Layer 4 of a small transformer language model trained on English Wikipedia (10 layers, counted from 0, width 96). Numbers have three digits each and are written without spaces.
In attention head 0, each number of a token's query is one row of weights dot the token's vector x plus its bias. The head spreads its attention over the tokens so far by the softmax of query dot key.

Query weights of the head. A number n stands for (n - 500) times 0.0016.
q0 (bias 0.107): 970588646812601635384290345657657590507500696450542575491706305429438503626636484676345478446593244541349240561434192424422422468544567677395285402469290377716548419317531362637493375736433578308671642739428753543348712354364290730469650449356354402510302462758487528466502329595367572584
q1 (bias 0.158): 864507337448762390384455627676427266553729624483516732520771340361552716441810664172671490317469464321466427728274662504517607530402630575483298585312475549799303354301571403512417588524474502235587610657634495397364249151316662330443310488335445333507490657641648684398502556709404612459
q2 (bias -0.006): 528633566549502510692588680566436334444387643490475446581557619772520449462621534530409384510494464277630518445437621414536574488583573481483369594393299311540358363229634390215699617612705508563315399476479477542627654675548660874432597623397623495540474584318447304382409373562522358620
q3 (bias -0.007): 528399491809430685744226755466512510549423520602448685653522516509532256557405540561698549433403681345330546376637386372500521461463704539284430297444343505917288370844354700448411455538533353429356671133605524316692602638513292482518369299601565427425361451535515484487699555439601321527
q4 (bias 0.096): 331539403459771360415606323524515288687764440444302516523403488713203615739633525487412661541667556414491293346479627494477442511493404680436488512612550277589314750368594346412549647507486469336487496573514642541428588266462496362441680641423373539700504614560526718542505331408448477450
q5 (bias 0.055): 336528543691524575453743499214283360559229605653462595563404523592546512382450617441445547407641329785612331415437511506269500508522562493492692503483473802336535748556539383187666664487241463203474751612280429444394563462781700397679653503450470528242446487593737569554476428494272402547
q6 (bias -0.045): 820581418428605643506491619236336511481168649488432372489622333519696454374259593342273347485541487709782526581580282390583377359587743758539444586745604537445584613506550327605649219345669382556354707380472466630485597621598437453580482831605339584258407540479498521562413657517447527321
q7 (bias -0.071): 278537577371498306396537508437570420443419336512585701407583609538394647423630487438456566500343356305414334339565585530333293683476509509716624361546459617626805532567396354336415534381597621392412606334629633558579603496545611668489528387425397511612470588678480406587220674461531596690
q8 (bias -0.112): 394305643574314653321638501509500658263500571510420491663526522451637517462544288453505648591411246488574571561454539491683509553437327532871345224629435431591410736561382653333650578522300644366366281245857359576701320546599392466361464623656515802442381649358356433627427433605704317584
q9 (bias 0.020): 616636490655676506514359402635349641387553485537442428378764326472608390764510649416373658148498518519674329600524437419492300356574570611071425559468332349456517526344863362495683442757525597452665898656186459241429383339294492334686462220542623477607162259434637493604533555935461843497
q10 (bias 0.088): 430257409515355537575521490592425478361665354652393431424426492558660525318366352484510642514698404486597531575727424284629466677528404391568336470473309385656564495677546769539230494392453794530689493614355705584527495679560431654281402470756315634587352678532372610402400418559498457533
q11 (bias 0.105): 453594796408531337532058579491382538437455461563596570702719365371596561368539696608682518561539684799344558634551451377513451569235330642330423630466678493526506430583603338448607504293409564573726476573502365720456625371331303468560402638419521499524452206438439352596453415367507545602
q12 (bias 0.010): 348294640511510520344364562399470620549586473171598417464565409404447438589363333743591555386415683541723358578321380477299555727705474656417540539529419469677566452726688694589503408553492612529686583570529406556352636470339546428432653493529475748525536527472531339408533329343450393414
q13 (bias -0.091): 406346487573350502620522337413363314499550368416578482561417471320575615396427450644638380470287520631760518603693423719631314261474448326529704556491353554567567464518404526400607705597469503330502600464584645586642580550466433419825436801322627391439370506414490533386625568449256485559
q14 (bias -0.020): 796642409453661345556278330568232229339281475613489737637604098364818442636463594613474538318580439568572625652533491363376419549429728606535474894528748444597541587499543608577402453442566487489432786487564438464452455383466621273588491182746354116466232363509392695538537636613577370549
q15 (bias 0.107): 694575721504750497551586721485423610306551447439273567483290211524639460591796667227242558382639322617512371591298598806520481539395361654587491748447549389728358475188616365646392486533578451328632631601238484491521553477476293709387663236427134279416489428501649492569758444575453812493
q16 (bias 0.037): 546328326612780390367372579553307464312669546493313392238472407548688399590396775679646563480498613466381417478700859401411921323341500230445613497574202631474378568731431296732382301512343662627459466579343496561508427535575376508544634274644489503431496522752443788516511714457795368577
q17 (bias 0.030): 689689539436766453270613721630714526660686525500584307567386424394491738431259613313409551372546499622509454488394554486510409534446423532496298519494454515479423441631564459467555365519712628540442694635348612647413442553290358442309431268381478293584276371598394463513513409685608546625
q18 (bias -0.005): 272401616648557525514287449787420581617646457113536396428583709207603320455183527686545420446488600466448782639267479559676449479229500293447714416658658395431660559615456410691433326398332565778432554599674562607586424551393264648355632363663527515418368652545026374625574502550503573592
q19 (bias 0.070): 313681481594324481874738515260702335676384617635581332567460511598703539254383414464440549515609430216643690461525427410184394667624676504390354137290610534504559442482454444511673674662713234570535485392572038466449511676546450570708380599517583529514395579284749570449382789488471455532
q20 (bias -0.078): 465749566429386386775669417223366674639357548392434418537722354366400403393498352542268634423758374613541461596596524422291521507567401552485783545462509586346637433245722617149730657735546354408508722340463389567522472426560747283497493390490683409518774528576500506648368527528320453475
q21 (bias -0.083): 503401524440535595544604486534513645384541517369495531511467383532495451536399375489371332319618301407394696326480554436378323650610504445500454559581378409589471439523561404529639522510448535420689503194272555624638456187661755687577679724765690442568456493476662423302410550589469516515
q22 (bias 0.028): 483602468364398659498428442247511660475685340655531542508432419659375617542371349614627494700402440560264639733360735294464513541324835471389588310621384473762398582633521472506350542258455624298483411528604421734361561561375284586499556429450519458444663538508508253568708359454598491510
q23 (bias -0.065): 397525339519552575542674638542290518404507345477780524579277493469421277600393500297431779458547543552482619395614414713565640408218631187732583365512592587593474472448444672516615608614574430356437391287502468444466358448416760726621558565421547616453574392668598546653345571406500454463
q24 (bias -0.119): 701741622428284371587582365478650427586305415412352423511248512730327158306432460549199565459606576587703237316413696735561463412550376493570444372468603622407376596367522474068498611573448610589502616385698367492517411470665937434754499444559661491551738271735568545647335629586654517579
q25 (bias 0.022): 285527531669667260288594412573518556558407332631483310353550309356335402500534650239670436453660518265553453655245420503658430470445511509638689525443437500482546417358521587565566426534338865565604533471457489425523574543570469385570494576461302494775593402683737311569478694480339468447
q26 (bias -0.002): 586622703490443419480492542578453641463728559499592510386590271436545561615535388564955183525496587464563389543588391428513426376685490482648281394462760397567532437473358538638454455393436447685376460523292569547509279638437370644518508493577407609725409352496654318434697362555429250349
q27 (bias 0.130): 684647415848634450623670648655594264359443533633535418397473403535432396641510559300300544397647317529532233749503595561245493330525418637480288537480524538526488448532702219694561703451451532406569623414586482450462401389394715451327505276326414555573429172313444524351658657762551685526
q28 (bias 0.049): 320656461302464608453543434565495461649621485507539613299527578650485508722559639431563656275694470547460384604448291666470599615210379447713274461610439467537682449503698433655414359466456561401380386514638464669710559335369526532353408486345533271496512368388608608470401226499765533441
q29 (bias 0.014): 506493499675512322461422468706574598355545411600479411485459401516486594457565508681497578366401576555396260615572441476507650366366490535492400211356333428620563517708525513530598517725721337479485473583575528642621671564517528499361334419741505371342414558311538551429666207638675601366
q30 (bias -0.041): 307338298411607364659296699434515574431411621303491499392630614470314440558465548588440599650379387571504600586399300609389477576514413409447506582657711573403651581645617654493583661550378561309400463386509437592415562498518293682739617414562445575676571511213567543286515452413568459324
q31 (bias 0.070): 466640488440516405334430556588701408452593302543658455461417370473606431428431580381319536482456501503516570576522671242478476325535500333478584637478447631632430680130851247376584324800451516511291904537568674496478362336549679406654525586577381288744425471400645481431463578695676601350

Each question shows a short text with each token's key, already scaled and adjusted for position as the last token sees it. A number n stands for (n - 500) times 0.0035.

Then comes the last token's vector x. A number n stands for (n - 500) times 0.008.

0 " Dutch": 329198508567452637377613695253498463570589291254318236371810710523468573749433424396415462558404
1 ".": 252125535532429588400575777239458429578623271259239212345822728577443622798493428366416466607384
2 " ": 202178539536401563409604744226468389501680273217254274376836744591443670828497451343412423558418
3 "Jeremy": 258174534470375619392549733247484451592655255274271251359830764565475653796490441338412468553433
4 " Ben": 275198527465367587415567731297498419559680326264241227377801738569480628813492434348388444565433
5 "th": 252156514496416604427577734307494449545673303270233250361825732593479608807530410319374440594415
6 "am": 256178542539388574452594733294465436560631287259236245350853719593482638810518430310374422589436
x: 547455671730560496530595592713562585433290592509502536423592495501495375437666300303338626419711426463767486399485500572457574583435421466517557530141584615533519692532599184470399676602662425435715634707411395307375343489474515509429528555431422568559483534366631427315504499380404452333
Which token does the last token look at most? 3 "Jeremy"

0 "d": 314199490567434639394613699264477467560588293230311232392817703526460575748438430399414454558404
1 " ": 191159514552387603428607707269450414531695317174293263401870743587448646823485427322380422577428
2 "2": 191122532521382644411575722272453473538660354165298239383861750597475643818482438314378437576437
3 "2": 181137542513394644411570707255426479541657358145294230394880746594469633804488443308376418585436
4 " August": 238176495444417622450581642274422511594712342193256231382855739553443566763508454278347399625428
5 " ": 194180496513420597433596693273426398536717341192294257391864742593446643832510445324368401594427
6 "2": 180121523496402645436561709267431454539682382176298231373855750600478639835502451312360412589439
x: 622470696631667458561569565575613597489212623491491505488602517441598444481615381291299525439617422482820394424547581601371533662455437526470564516166679647562492696476605186508355586523617358503679662732414438327262424516449531477450397587416428505535436577389599391370527524333362498407
Which token does the last token look at most, and with what share of its attention? 4 " August", with about 70%

0 " started": 319218500590447640367612685251469458558586287225304230359828703503463579737425430407429471557383
1 " the": 254221536563426627356587687233471432556675308233247216350945695537482607682461408329379431571344
2 " Constitution": 307168473561455651386572702307491442639672346238245226309842757608474574730455454321382420583358
3 "al": 299205518601406641359614707262455382625645310251270237289844695580457564805514448310346409580363
4 " C": 318210504549424621402627677295434441591638338260290245278819711601526615810482432324365424591349
5 "lar": 235174509544416653432602701275444486599636348237298251315829732592452607799506402323334424552362
6 "ion": 263176510574402657416588694298446444615642343223322206336865741602455618800463411345365437593377
x: 552439665714568493514618546649583628516213609477530473499591519546563354417636319319316515479688372473649389461541544614421531600445421509490639469121566664593536693554668181471419630574610354450682636705435410226397477485397534491401435589438439537569420594424645374334506483388491409392
Which two tokens does the last token look at most, in order? 3 "al", 6 "ion"

0 " is": 314198515592435642368613695246479468554584269228295232351833704503462580739417422410445476549383
1 " not": 258179527536385668413622668228438408536631283161287270307854720552452612770480411302423470555351
2 " strict": 262218507548358651402599705268460432557670320212284204340870721546439567749478417316418457593387
3 "ly": 223157533552398675417612672234448388551591266184310268299858733541408592772484396300452453587374
4 " ": 190172534566384609411607690249462423501685288191266272331875752569452635817452407327435439561421
5 "ut": 187144503546356660447585684263431444520640293230274274314826740512476588828462375352394419600383
6 "il": 190170520548350647440607717255460457524638310224277247305862724544442578831480444341395425582409
x: 543527636681605504614521558639626564457272620530553600517560527574539385488623438298239609351663420479770380422575613586360454676461446496468601477139610633508503625573592220440367548547653370510667647724416449275363408517438622517435452579401455536523475540394618393282492433345406439356
Which token does the last token look at most? 0 " is"

0 "ud": 325204498571431629378616706267480463558588287229292230387807701525460575751439432409412462558408
1 "ed": 228198551558374638415591751267399429567646286192266241372854696537438605789455428306358435579398
2 " in": 246171530550370644425604674248437453548688367219258199383847729551409593764477418354372429623374
3 " his": 280176534572379667398625681285424447589701350235270210389932739485462610706454392322357450579389
4 " E": 243156501562388640457623688279433467570656385269253239351834801546501601800436377305378420602379
5 "s": 257091481542362694479571714305399490555676380209247253379822769564477611800445367296334425573379
6 "s": 254100491550364699475572714307401473556666360206251260378830762570458617801450369288336425558379
x: 605493694735652417521535572575565606451198557541496514481617504536582326419591318227292586432646359538762438441551464571474488697407432465483615472179569681588479682511592097406387584571600487512674713675456508310467439533392506513433383649439445506550485521438598398413466521390491450364
Which token does the last token look at most, and with what share of its attention? 3 " his", with about 20%

0 " will": 320207491588436649373619686257465458556590278220304237359832709510458575740436427408433467550394
1 "ing": 240181529581360679394590690247390453554656268202291258335881709558444594772463404304407418580374
2 " to": 277183521571351705400612658259405430536693308154266240345855718548395591743440399310394452565379
3 " accept": 277238511629357682418557681310424435538718315168241245332934759525469597715488414315402458569397
4 " this": 304199518585387696387587611277376463586664313198255230344978750550502586688444386297419457587361
5 " comp": 272210479636366678452627639296387472534639379203254217273892770545522576769457410321364456588404
6 "ro": 232221493565346657401614678287419452554621284202284230280878775534479555774474412331405442554406
x: 661452546650643584629527538697557608436307616534520579436571498598494416420580326258314521335683401547747412389583547569304524616473414488484551430198581648537532682592563150362371613495671405500697685752452379364399443425344614454459487560429425668532498474432604539370415501376442442420
Which token does the last token look at most? 5 " comp"

0 "9": 304208498561452631368606697249467463561590293209297233388808717519461588747439441397431454547397
1 "0": 184140545528428622383580694231414460548640297145265240397882729590466623780473452285401414560405
2 " to": 251185525535391671396592649223400438554704328143267235373834715555397603739430413308371423582375
3 " ": 176182515566412619415592688245413428526724343160258262378865760571462649785438431315405438588432
4 "1": 166130528561406658446570701244445455537679378154263226360858783549481634791460425304405434583441
5 "9": 171115541519402654415579685255397476560662368131251248393865781555479593810431451289395430600438
6 "9": 178131549515413650414577671248383469571657362115245248398875772567474587798439457288387416603435
x: 619499752642690475552499602554585540525219624540529522535606502412555454492569330299268512430606424462739491471598563623390475683469426515459606508198638643547509647529555154491388614528634307450693640771443412270354423447406515537439399618378472556449498543422607471255543515343399432414
Which two tokens does the last token look at most, in order? 2 " to", 0 "9"

0 " Park": 320198499576440620360604705264492468575582285231306239391801706525473575752449438409416463555397
1 " Avenue": 262180522582396610366542688295465477621664322222276219348862744594513625749541465343383413570385
2 ",": 289186530573404581343627749288479405611643281240239208368834698589433624792504476359429463587329
3 " with": 304184530574358651359597707256446404584698268234238198368823705570443622749490438367386465595358
4 " Down": 328187514517367657435556712331474439613680332192223221360810762588509586752464417315393423596391
5 "es": 311159514556378663413555706320423388614646287217241228355823760576481592783497441294411447599349
6 " ": 233166521565383591391590710309450386544687317211259258385847769600455645840497447333376440579425
x: 670482628704621410579534565592688550383176619539534507522534487436523466500553350306347549397650356517742476428511530569425455674431339504445534460162637629579462689499590179456372643499604426526722643797385397329365443533448556536475400515497429543585467556371646409377583504440459471348
Which token does the last token look at most? 4 " Down"

0 " of": 319198510578430648390609706259476468560601297236289212367814711516449570735417425401423470567387
1 " Australia": 292129534548446648426563683315483414633678322204263241370840773551467619713451418348372428640401
2 " in": 286151536573369644412596665263443442576690374247250203354842725553406599764481434358350432630350
3 " the": 279186536552429666381585694270465449578676327262242193358929728530464608686464407315341420603349
4 " ": 230148534564435629427613704271435423528686321232284249354857781563457626817455420309359423580409
5 "2": 224096554537424681420579723276447480544653362216288223329843793574492618823447433303360448576421
6 "0": 210089548532425665430594684276412481540641343210272230360870784580482589826446434283365418567424
x: 656499730625701483581569573522582522500159620519452538455601470416553446484673355347281578439628457456717417461540525584382503693443428531455578536214665672546483723534584165433352628515559387497698672761421453315335443508401564552441391541406406557523477535421597455312492504388380448336
Which token does the last token look at most? 3 " the"

0 "ent": 306204488577437635371620705258481468568590293219309234384812705514466572747438434397415454553390
1 "ers": 227153522548382670386576698271402445615646255172289269354870710554465604733462461322385438568365
2 " continu": 239210453591378634399599689301434420567658351186269239327860717566452599754518431307330434577393
3 "ally": 223191499573382669402588683260478363594583310151344261335901732567411603759506441298409440582397
4 " petition": 267233497578362632358544681311426424610688319188282236328905734601453591733499483331379480551397
5 "ed": 229253541571357617386544702316395376587630273171291254339853687548430570785473470332364441581398
6 " Parliament": 304229485575401660356526668328476424646666354182283231369902746624481583729486476386360436587369
x: 596499671670553539456593541605724653539243620503540499459615526549535409440589364301371504426634426460644441455575565548336497546435398449468486564114546662589479696601677153571382614559660350337659537755426416308385504585424581502377381601435492540528468513388619359327558532379536428384
Which token does the last token look at most? 6 " Parliament"

0 " trend": 318201495586439631361603692256482458570578281229315239379806694513466570750440433412423461553391
1 ".": 248138529543417579380573763242455432589616247222226226349821714573445607790494446379442469589371
2 " A": 292215491552370586384617675227450436570634285246212239337852697552504643762483438345430421570317
3 " ": 221158518540382567406610734234456422522672294209259275386842746583456668837486438349410429552396
4 "hat": 258155494538347673398577706235458442541640269254310260339844718564520663806486425362394438546383
5 "-": 214125536507359628392603698229496469539661309234216269363874715544472588837524445324419420534417
6 "t": 236120510512353694422601714222437409515632292269297282366843708564489639832488391324440407553369
x: 573456703641631486462577590547587600456185655516610522491557594573526372490588421290345630359595356564829404359535563614454444662472417435489626497167601630567452649508594158399364607584604470468648655678439472343348406556409536573376412580429364561560543485406625503269469492440444498306
Which token does the last token look at most? 6 "t"

0 " September": 324209488550460641383618705249484463569604292238298223377803704511459575740448434391419454564386
1 " with": 283186509563378674405587686216427416581714287212254198347836714542451619746464415327377460606345
2 " a": 293142527555404633412621638254400455570675279275218219379860708523499607725474408309376440600355
3 " ": 209135528550407614442596705235445417510687305223296255366839774564462650826449407299393428570405
4 "5": 204089522523385666439560689261437471546665334208291235346838789548496623832453400276408460557410
5 "–": 219095512510388668445575706246468476548700319234236248373826769538456612816475439314392437539384
6 "1": 201103540544408668471589742237476417557701363214266231339828768563484646821500410302416425571421
x: 634452724630643488540572563532614616464193660532539544482553515459566440501603413279269543428632437558776445397589505639416470670475435512466549492230631731550446685469589154440357620495611414482720644727438406365279384508412533545443425548414461420551454550376631446363548409346340538394
Which token does the last token look at most? 2 " a"

0 "\n": 314221504561466635345636710221483460539586254234298227350797703510480597749415415424453473541397
1 "In": 271235532512397606382630701187470443536659324240214265324850700516504593771462414345413411575359
2 " ": 208208502531433610380630723216444433513685301187265262350854743547462668824456419335406433571410
3 "2": 207152524504428662374599735219456491529650334178273240324844749560496656823451430326400449571421
4 "0": 194142524499427650384610696224418490530637316170253246362868740564487625822447430302404423562425
5 "2": 204172546495443655375589702206406499544647335140261233347875740568479644802458434313392418577424
6 "2": 202192552488452653380581687205389503550647334123259230360886733568473632780462442312394405585424
x: 593445699645675488595503572578601510525206614502545523463638534430607470465614372262298518418631422448741431486549571638345556706467399520478591492162686636586459646524549217471372630547604300426686634744436453288295444465443530500420391608380478552510505592413578396364491507343407448454
Which token does the last token look at most, and with what share of its attention? 1 "In", with about 50%

0 "ates": 316195496601431621366595696262484459573585287214309232382810699519461577738429449396420475548390
1 " John": 285165522520399597367554743296482419635678279233270252396839764589455608762461453323407467591404
2 " Lock": 284176477549372623398559709371482432637677335196270245369837738583532606773521410325413441606401
3 "e": 252171507587339581402586732319455401599649329223277245385866734615467586825524453301390454575398
4 "'": 272157522598350610354586684316439460614678350215279250406915708529447584772548409342354433551394
5 "s": 234148515551358667406552709309389443583681310178249266404859717588470594759467391303391420584396
6 " argument": 252178486596386621382565690331460407607664347231286261376884722613444598732497464350374459534404
x: 599542648695639466453583592593695651507170728502551565540560503565564378409633434324367491389608415474687480406480588623365524694362408472420547405065576608549520661581601277509442554530584399433640577784450328333452515561416565526435484556378507508554345520415584393346500481456495402339
Which two tokens does the last token look at most, in order? 4 "'", 6 " argument"

0 " and": 318195510584437639372618710248483464552592282239299219369812707516461586736423427405441470563391
1 " from": 256221540603345649463562718210442477531702366225219203313864713541443586674429416337377442613352
2 " ": 216149522569407606437587712275445415508712307203260248376859775573460629778440416316403463590406
3 "2": 214098547535402660420559728282459477529675343186263225349846786584492616786431428304398481585418
4 "0": 198092545533400643428572692282422478527662331178245227380875775589481594790428433282402454578417
5 "1": 198124557550420644450560693258429460545657348147254214372888788567465605764457425291394429590419
6 "4": 197131564519416649442555661264389481558661346131255212385894771581471591753447449279394424580416
x: 608470678665707507559478571587574519551210648517536517477607500461597435493609336299251521447581405456701471473608527599390544714477403558484617531185639665537473657521545162461401679545603296484723615745423410258346436446432457542431391544390481581517471564392598400331516508353397445436
Which token does the last token look at most, and with what share of its attention? 1 " from", with about 80%

0 " of": 319198510578430648390609706259476468560601297236289212367814711516449570735417425401423470567387
1 " Pri": 269170490530397635453629732289520489611698374253222244371822772521485596761476393358402422613391
2 "est": 204168515545402627439634736291449513549705330259239242335841738568477609753489394330383410616397
3 "ley": 228146556519412665382598746309432485587655297216315256365851763561433606775482412339400443609415
4 "'": 247159547586374662376602682291416480602677346213268234379926724502429570753515401341363416568401
5 "s": 218158532539380712426570703287375463567675307181240260380869730559449584741442387305398405593404
6 " works": 274182537594365686411542673312422430617672319223262277390894795554473601739451438343374441577409
x: 545448699745624475511535557571689561475236617545500525540595577512504407411558348308383527486599352466661497385535548602433486689447429527472517450111579712580461712557571078502446573510638439431681638773492359303492448542397508556388445587373425509574400436402574451294534520453565427398
Which two tokens does the last token look at most, in order? 4 "'", 0 " of"

0 " of": 319198510578430648390609706259476468560601297236289212367814711516449570735417425401423470567387
1 " a": 277140529563392635415629641268405461565683297271206225380876700522490598726474409317368437597368
2 " crowd": 263120489553370661426520668309407416574694328252261242369839769575453596732483422315366434585400
3 " of": 227176582557340662454584718246469407584672360237259229302840703575403583748447425323378429588351
4 " ": 201141532570377638443579702288433398537714345211270247361857762574443637821452423319390450590424
5 "1": 193104542560384672467559716287470422550667381206268223341846787554472621818466418309400453588436
6 "5": 184101542532370677443549681291406468561684369180260222362869777559465607822459420289396454577431
x: 623496684649712441552539546567583547539189639541507540506587533447571420469650367334250527461618413499758450428573487599407489676489434563470557558200634659561477705515602128454344609474598355519695658739376428319323390470418487560431377528427467551549460524415633421303542495352392493401
Which token does the last token look at most? 1 " a"

0 " on": 325211504577434645383610701254468468564597301236298211373816699510461565730422431410424466573383
1 " Government": 295160509566408667386572714300487459655660331227267234359891760586482577725471463357395461641351
2 " is": 284193532611377637365572668305444440608636315220226264320876732529447615715471433343402480617319
3 " not": 291180497542363668390598648295447406566636321164302257305859740569439605758489418308421493579353
4 " strict": 283214493556339651396580698332466429581680349219295203340873731555429563743488421327410474613392
5 "ly": 246146521560378680413586660294456388577595284186315264299863748553402586765483399307450468609376
6 " ": 204168522572368608411589680299464419520689314196270272330880766579447632817454414339426449579427
x: 644494624669659468628505603624677525400198623536546500488533499466546481472551385317296531380634331537709459415562549557432461657430340525422516428162627643560493696539595208415357606477627418508735654798379385310376479554402585522440368489484455550580522527366634439348558497421482470414
Which token does the last token look at most, and with what share of its attention? 2 " is", with about 30%

0 " Pri": 314204486546442644378640707263492484561597293256303236380799714509464582766453410423425445566414
1 "est": 192193524530408630419632719268435486547678288245256262347848724574477626773514394331374389589393
2 "ley": 218169558501415669368601732286422462582629264204328273376850753566440617797502411347402425588415
3 "'": 234179541562381672367612678271411471595662331210284245385914725503435585769531387340364401551411
4 "s": 206178530525384720417576693272367452563660289173255271387862727560455594753457380307396391577411
5 " political": 237179519549386690369620709274466434588658354267303245386878761594427590753506429337376419586453
6 " writing": 252193548580363673401571671282399438591670353248292249356885793569462587774455415324348403584419
x: 565460683705621457469571543555654544501260619561497503534562552495518386371584354343306565428616405444694455384578573643373490720457458546433543391120604602649486691595590172500405572530657423443711605791462334288457492526413595579354423579415424504539343485435587437307523512459502460413
Which token does the last token look at most, and with what share of its attention? 0 " Pri", with about 30%

0 " Wales": 327205505574459631367599690269486452578594290228305237371816711525457583749443448406410458541390
1 ".": 258147529533432586386564755250453419584617258234219219351827721583426622792500458381422464578369
2 "\n": 258209518520445597342621728202454409524646237253230223309809727562472662778470435394485473552359
3 "\n": 256221520517477608327647732167445419510648225251235217281806725531485664792438408397488477557376
4 "Two": 296257562527411622352633723186470453564657220260247246307893741532524623757470414393437460536397
5 "me": 276222544511420628366626720192461402546562231238224261278837737532483584767441410362420409559388
6 "y": 259231569514404636336648730172441416530593215237236278323874717570459596799446406373425433554393
x: 616448647663579491517549525633592473478322617555627539473551560590489401502661375275307576425653379445702414480606514626422493691439412454506618431106656592621464639524577159408416679605585406485688616682387423301392439518408588511424358598361418597581536532436624442324458447343514433341
Which token does the last token look at most, and with what share of its attention? 4 "Two", with about 30%

0 " in": 320205503575434648386614699257473475557597302243294212366813711507449570741425425410422465571385
1 " a": 277154529555395636403634635265397468562686295277212229387884696509483598720477412322359434594360
2 " ": 195141529558403615449603708241447426505690318228295265365854768555451646831455409310390421568409
3 "2": 199096546529401667429573723254458482527658358210295241339841778566482633831453423298387445563415
4 "0": 181087544528401653438586691254421482523646343204276245369867767569475608836449428281392421559419
5 "1": 182120555541419652456572692234427463540644357170284226363879784549458620808478416290391399572422
6 "4": 182127563511418656450569660241389483550648352153282226375884765566463604795467442280394394562418
x: 595474688656696517538490590563558524545233649523538505469590516458614419463614357285237529464595408453684466463615552602389549700472417566488624517179653677538469651512545172448389675530597318492702641753416401249321435463439471529423405559380469578544480571412611400349504512353396453409
Which token does the last token look at most? 1 " a"

0 " as": 319194507581431639376608696255478470555593286242300219367806705512457579745429425414435467566392
1 " Policy": 256171505548403639382564721307497473606663295267262222297866744593474593718466459323415431604360
2 " ": 214163520573379589388594713288463385548688319197291258346844745593447654846475433337375436573408
3 "Manager": 274164518554347641341539695319484462633693302266260249333847762629509616775474468373347462562398
4 " of": 210199567546329633393581710295481407590662386194261216301847711600404568755428419365330448584368
5 " the": 254211541547398653343569678303466423589678363244243189347925717560469600696446401340336441585369
6 " ": 216163537566411630398603696294432397540685339214290244339854780589457622836441417328355442565426
x: 686470636697649428580526560537692544394165605547523477517550486470557485474559351324329558400662361524710433430531561582416460682438339492444559434206626642581467699507613169391355650481580419499728671805361398340377463512433558532454418485523431544563484544376620450366580508409457453401
Which token does the last token look at most? 5 " the"

0 " to": 317200498589427645380616698255474467556598299228303218372816708512455574733423427401429468571391
1 " Bloom": 302183529504391671399556693327409490621710322214253238387836757575492603751504399309418439632358
2 "field": 275182545526420666359546704341419436618704284209290237417858742568449586734531418332385447627417
3 " Road": 270196505582393647396534689325465431613661383236268236365873749615500607722517468354364389596400
4 ".": 269164515529417583375569754304442398625633313257202209388828734596440598801541474420410461627383
5 " A": 312236486535362582388618666282441420586644328272197237373868715574488638768534463370396405592335
6 " H": 296214476520370613429592710290436475581671355289260232360854761583512651779536422348361401586353
x: 588516691615591467477552470586598650386271628457551566428460475467502446474572365282335667433614390481721509484527495571483447665480452399522561541163639611586464701513681153453330678607608415477746669762424518265308394523474577542416422528466452589623418495402567336416500464465429483351
Which token does the last token look at most? 4 "."

0 ",": 320198505576445635380616715250481457552593277231292217374807709520453594732429434395443469558390
1 "\"": 275105529552420636443574692223477423564640282241247233333853729519444609740455470335420450556347
2 " in": 246150525550369652421594654226449449532689340223263203357830726543415608752456413353388423596357
3 " ": 185141504543391632432595690264442430516702311196273243365849771547446646806447417318378434585403
4 "1": 180102522536400662458575704261478457532657344183274220349846797539469630800463418305388439585416
5 "7": 168101531497410659438577686271437461551657344153257231369864776545463619790436438309379431583406
6 "6": 175114537487413659433566663259404471555667330132262237393878777551454609780446431304377422585405
x: 587478735661710442554487582572586519553182664545494542495630520452571459441603317276284497455600392488732453434618537613420527686496406554480598559182630611569503687507593190468382589514621334467675627743430427271326415459417496557432366561392469596499481524397626428316519496350446439390
Which token does the last token look at most? 2 " in"

0 " from": 324209502583433642389608703256471472557595298237292210367818711511453569727421427405423470570383
1 " the": 262192534553416648386577699248469435561692312246238198370929709534474603674464403317371429585345
2 " University": 310143549557462675381576682311467498653686268239307219351836810605502586744448389342405451632345
3 " of": 250183578554392636435604732244463425573672376221238212309846741585428555732424408317331424589345
4 " Melbourne": 283158568534468657428561675322508422648692354222280215359846784560488622710455421349353421622426
5 ",": 320176557580429604379627741296466405599645328279212193333848718589424610774476472347404476621351
6 " a": 331153549559429622393653658286417436563669283324184224352866703548476603735505433334345426596369
x: 594478673706599471560541529615643539468278626484529538375588488460563481508566350304345554424593384458827445444553469621475512697450436510509513433197610613598410753502553157440365725530555411443741640710438445220468445553349526594379493474493404508569405549383664427400556466467442449279
Which token does the last token look at most? 6 " a"

0 " home": 317206501587442622362601695262473460567592296234310231382811708522469564756437436404412460557393
1 " side": 249160513567394642400509692252439428585693296238260237346889718628499589745491484339347447560381
2 " a": 267161535573391592392619617269396427579676302276241244365872694553499573771491431320337427576365
3 " ": 193138538570396588428592689251449398519682325221318278361855758586468624856465425318366419552412
4 "4": 180090548544384637424565683277444435542647365210320249340844771580504604855462442297384447534419
5 "–": 204104526527378649430572699253475463554695341233253263372840750555463593831480453334378434533389
6 "2": 197099558537401659423580737257456432563709376211282248339827732606492633841494438320400435564423
x: 637511714623646493532599582522605644501213656512546518494554542476575435516625415266282536429648425493781406395564547610401491661471459521427532480175686668556476688482571157464364598499612360473698680699420429379275378531480487490444420534434414464556444573412599398359541474328345555410
Which token does the last token look at most, and with what share of its attention? 2 " a", with about 60%

0 " were": 316202521592445646378606693249476465555586273236296234346832709506461584731411423402450481546383
1 " a": 268154542574401615396622628249404458545678270270204249352881699526490605731462411318401448569362
2 "im": 254137542571405646438623738230448461552623226256273253322838708531456601806460404331435472580383
3 "ed": 222169570567376664441589732247391445545630267238297273329837707508444602793417402288397429560391
4 " at": 249178574563378640423601667238435472531688308229281222303848728544449626748419392357413441577375
5 " support": 271175516583382656428530683261414455521675318228267230348924779545490582755452397338371479588397
6 "ing": 236160557580363656406551664273383461527628287228289241327884763544453561785415394299397435595381
x: 616426638704580500606564542586579489520231594554576517472557533539479329445617398345271543412636341446720384360595526644409524670449433578444587471161601566664517621538574190451354655527656362501746645745481462301433479553409549545394390609451380598590453467397575438264484529386425452398
Which token does the last token look at most? 0 " were"

0 "t": 306195488569436641380620697260487468554587294226316239389813711525466582748438423397424452552408
1 "ley": 222141564540411652367592724281432453571632268191322271387859739572447613770490417335402447583406
2 "'": 236158544589378659368602677266419461587664326196285238398917716510445579745515395329369417545398
3 "s": 210162532552382704412571694266374447556661286163261267402866718566464587732450389294399407570402
4 " friends": 267152534586384684382562681320438419605663298222302254376870774612471612717475454334379451552426
5 " ": 179162532587369605396601680316451373513685317193300266373863764605442634836468417334363438552459
6 "ur": 179164510602319644431592710320455408547655312248300247321821731577462606804470393369356436568438
x: 526552639665632486570538564671647638439200618554512571497539505606515334406658398319342513295667439518785382336531563605425514649512495438492572464180599569604486668498636125396378568511707373506616599760368434405349447563426544546484422565470456507569405530409596445384536461431365436336
Which token does the last token look at most? 4 " friends"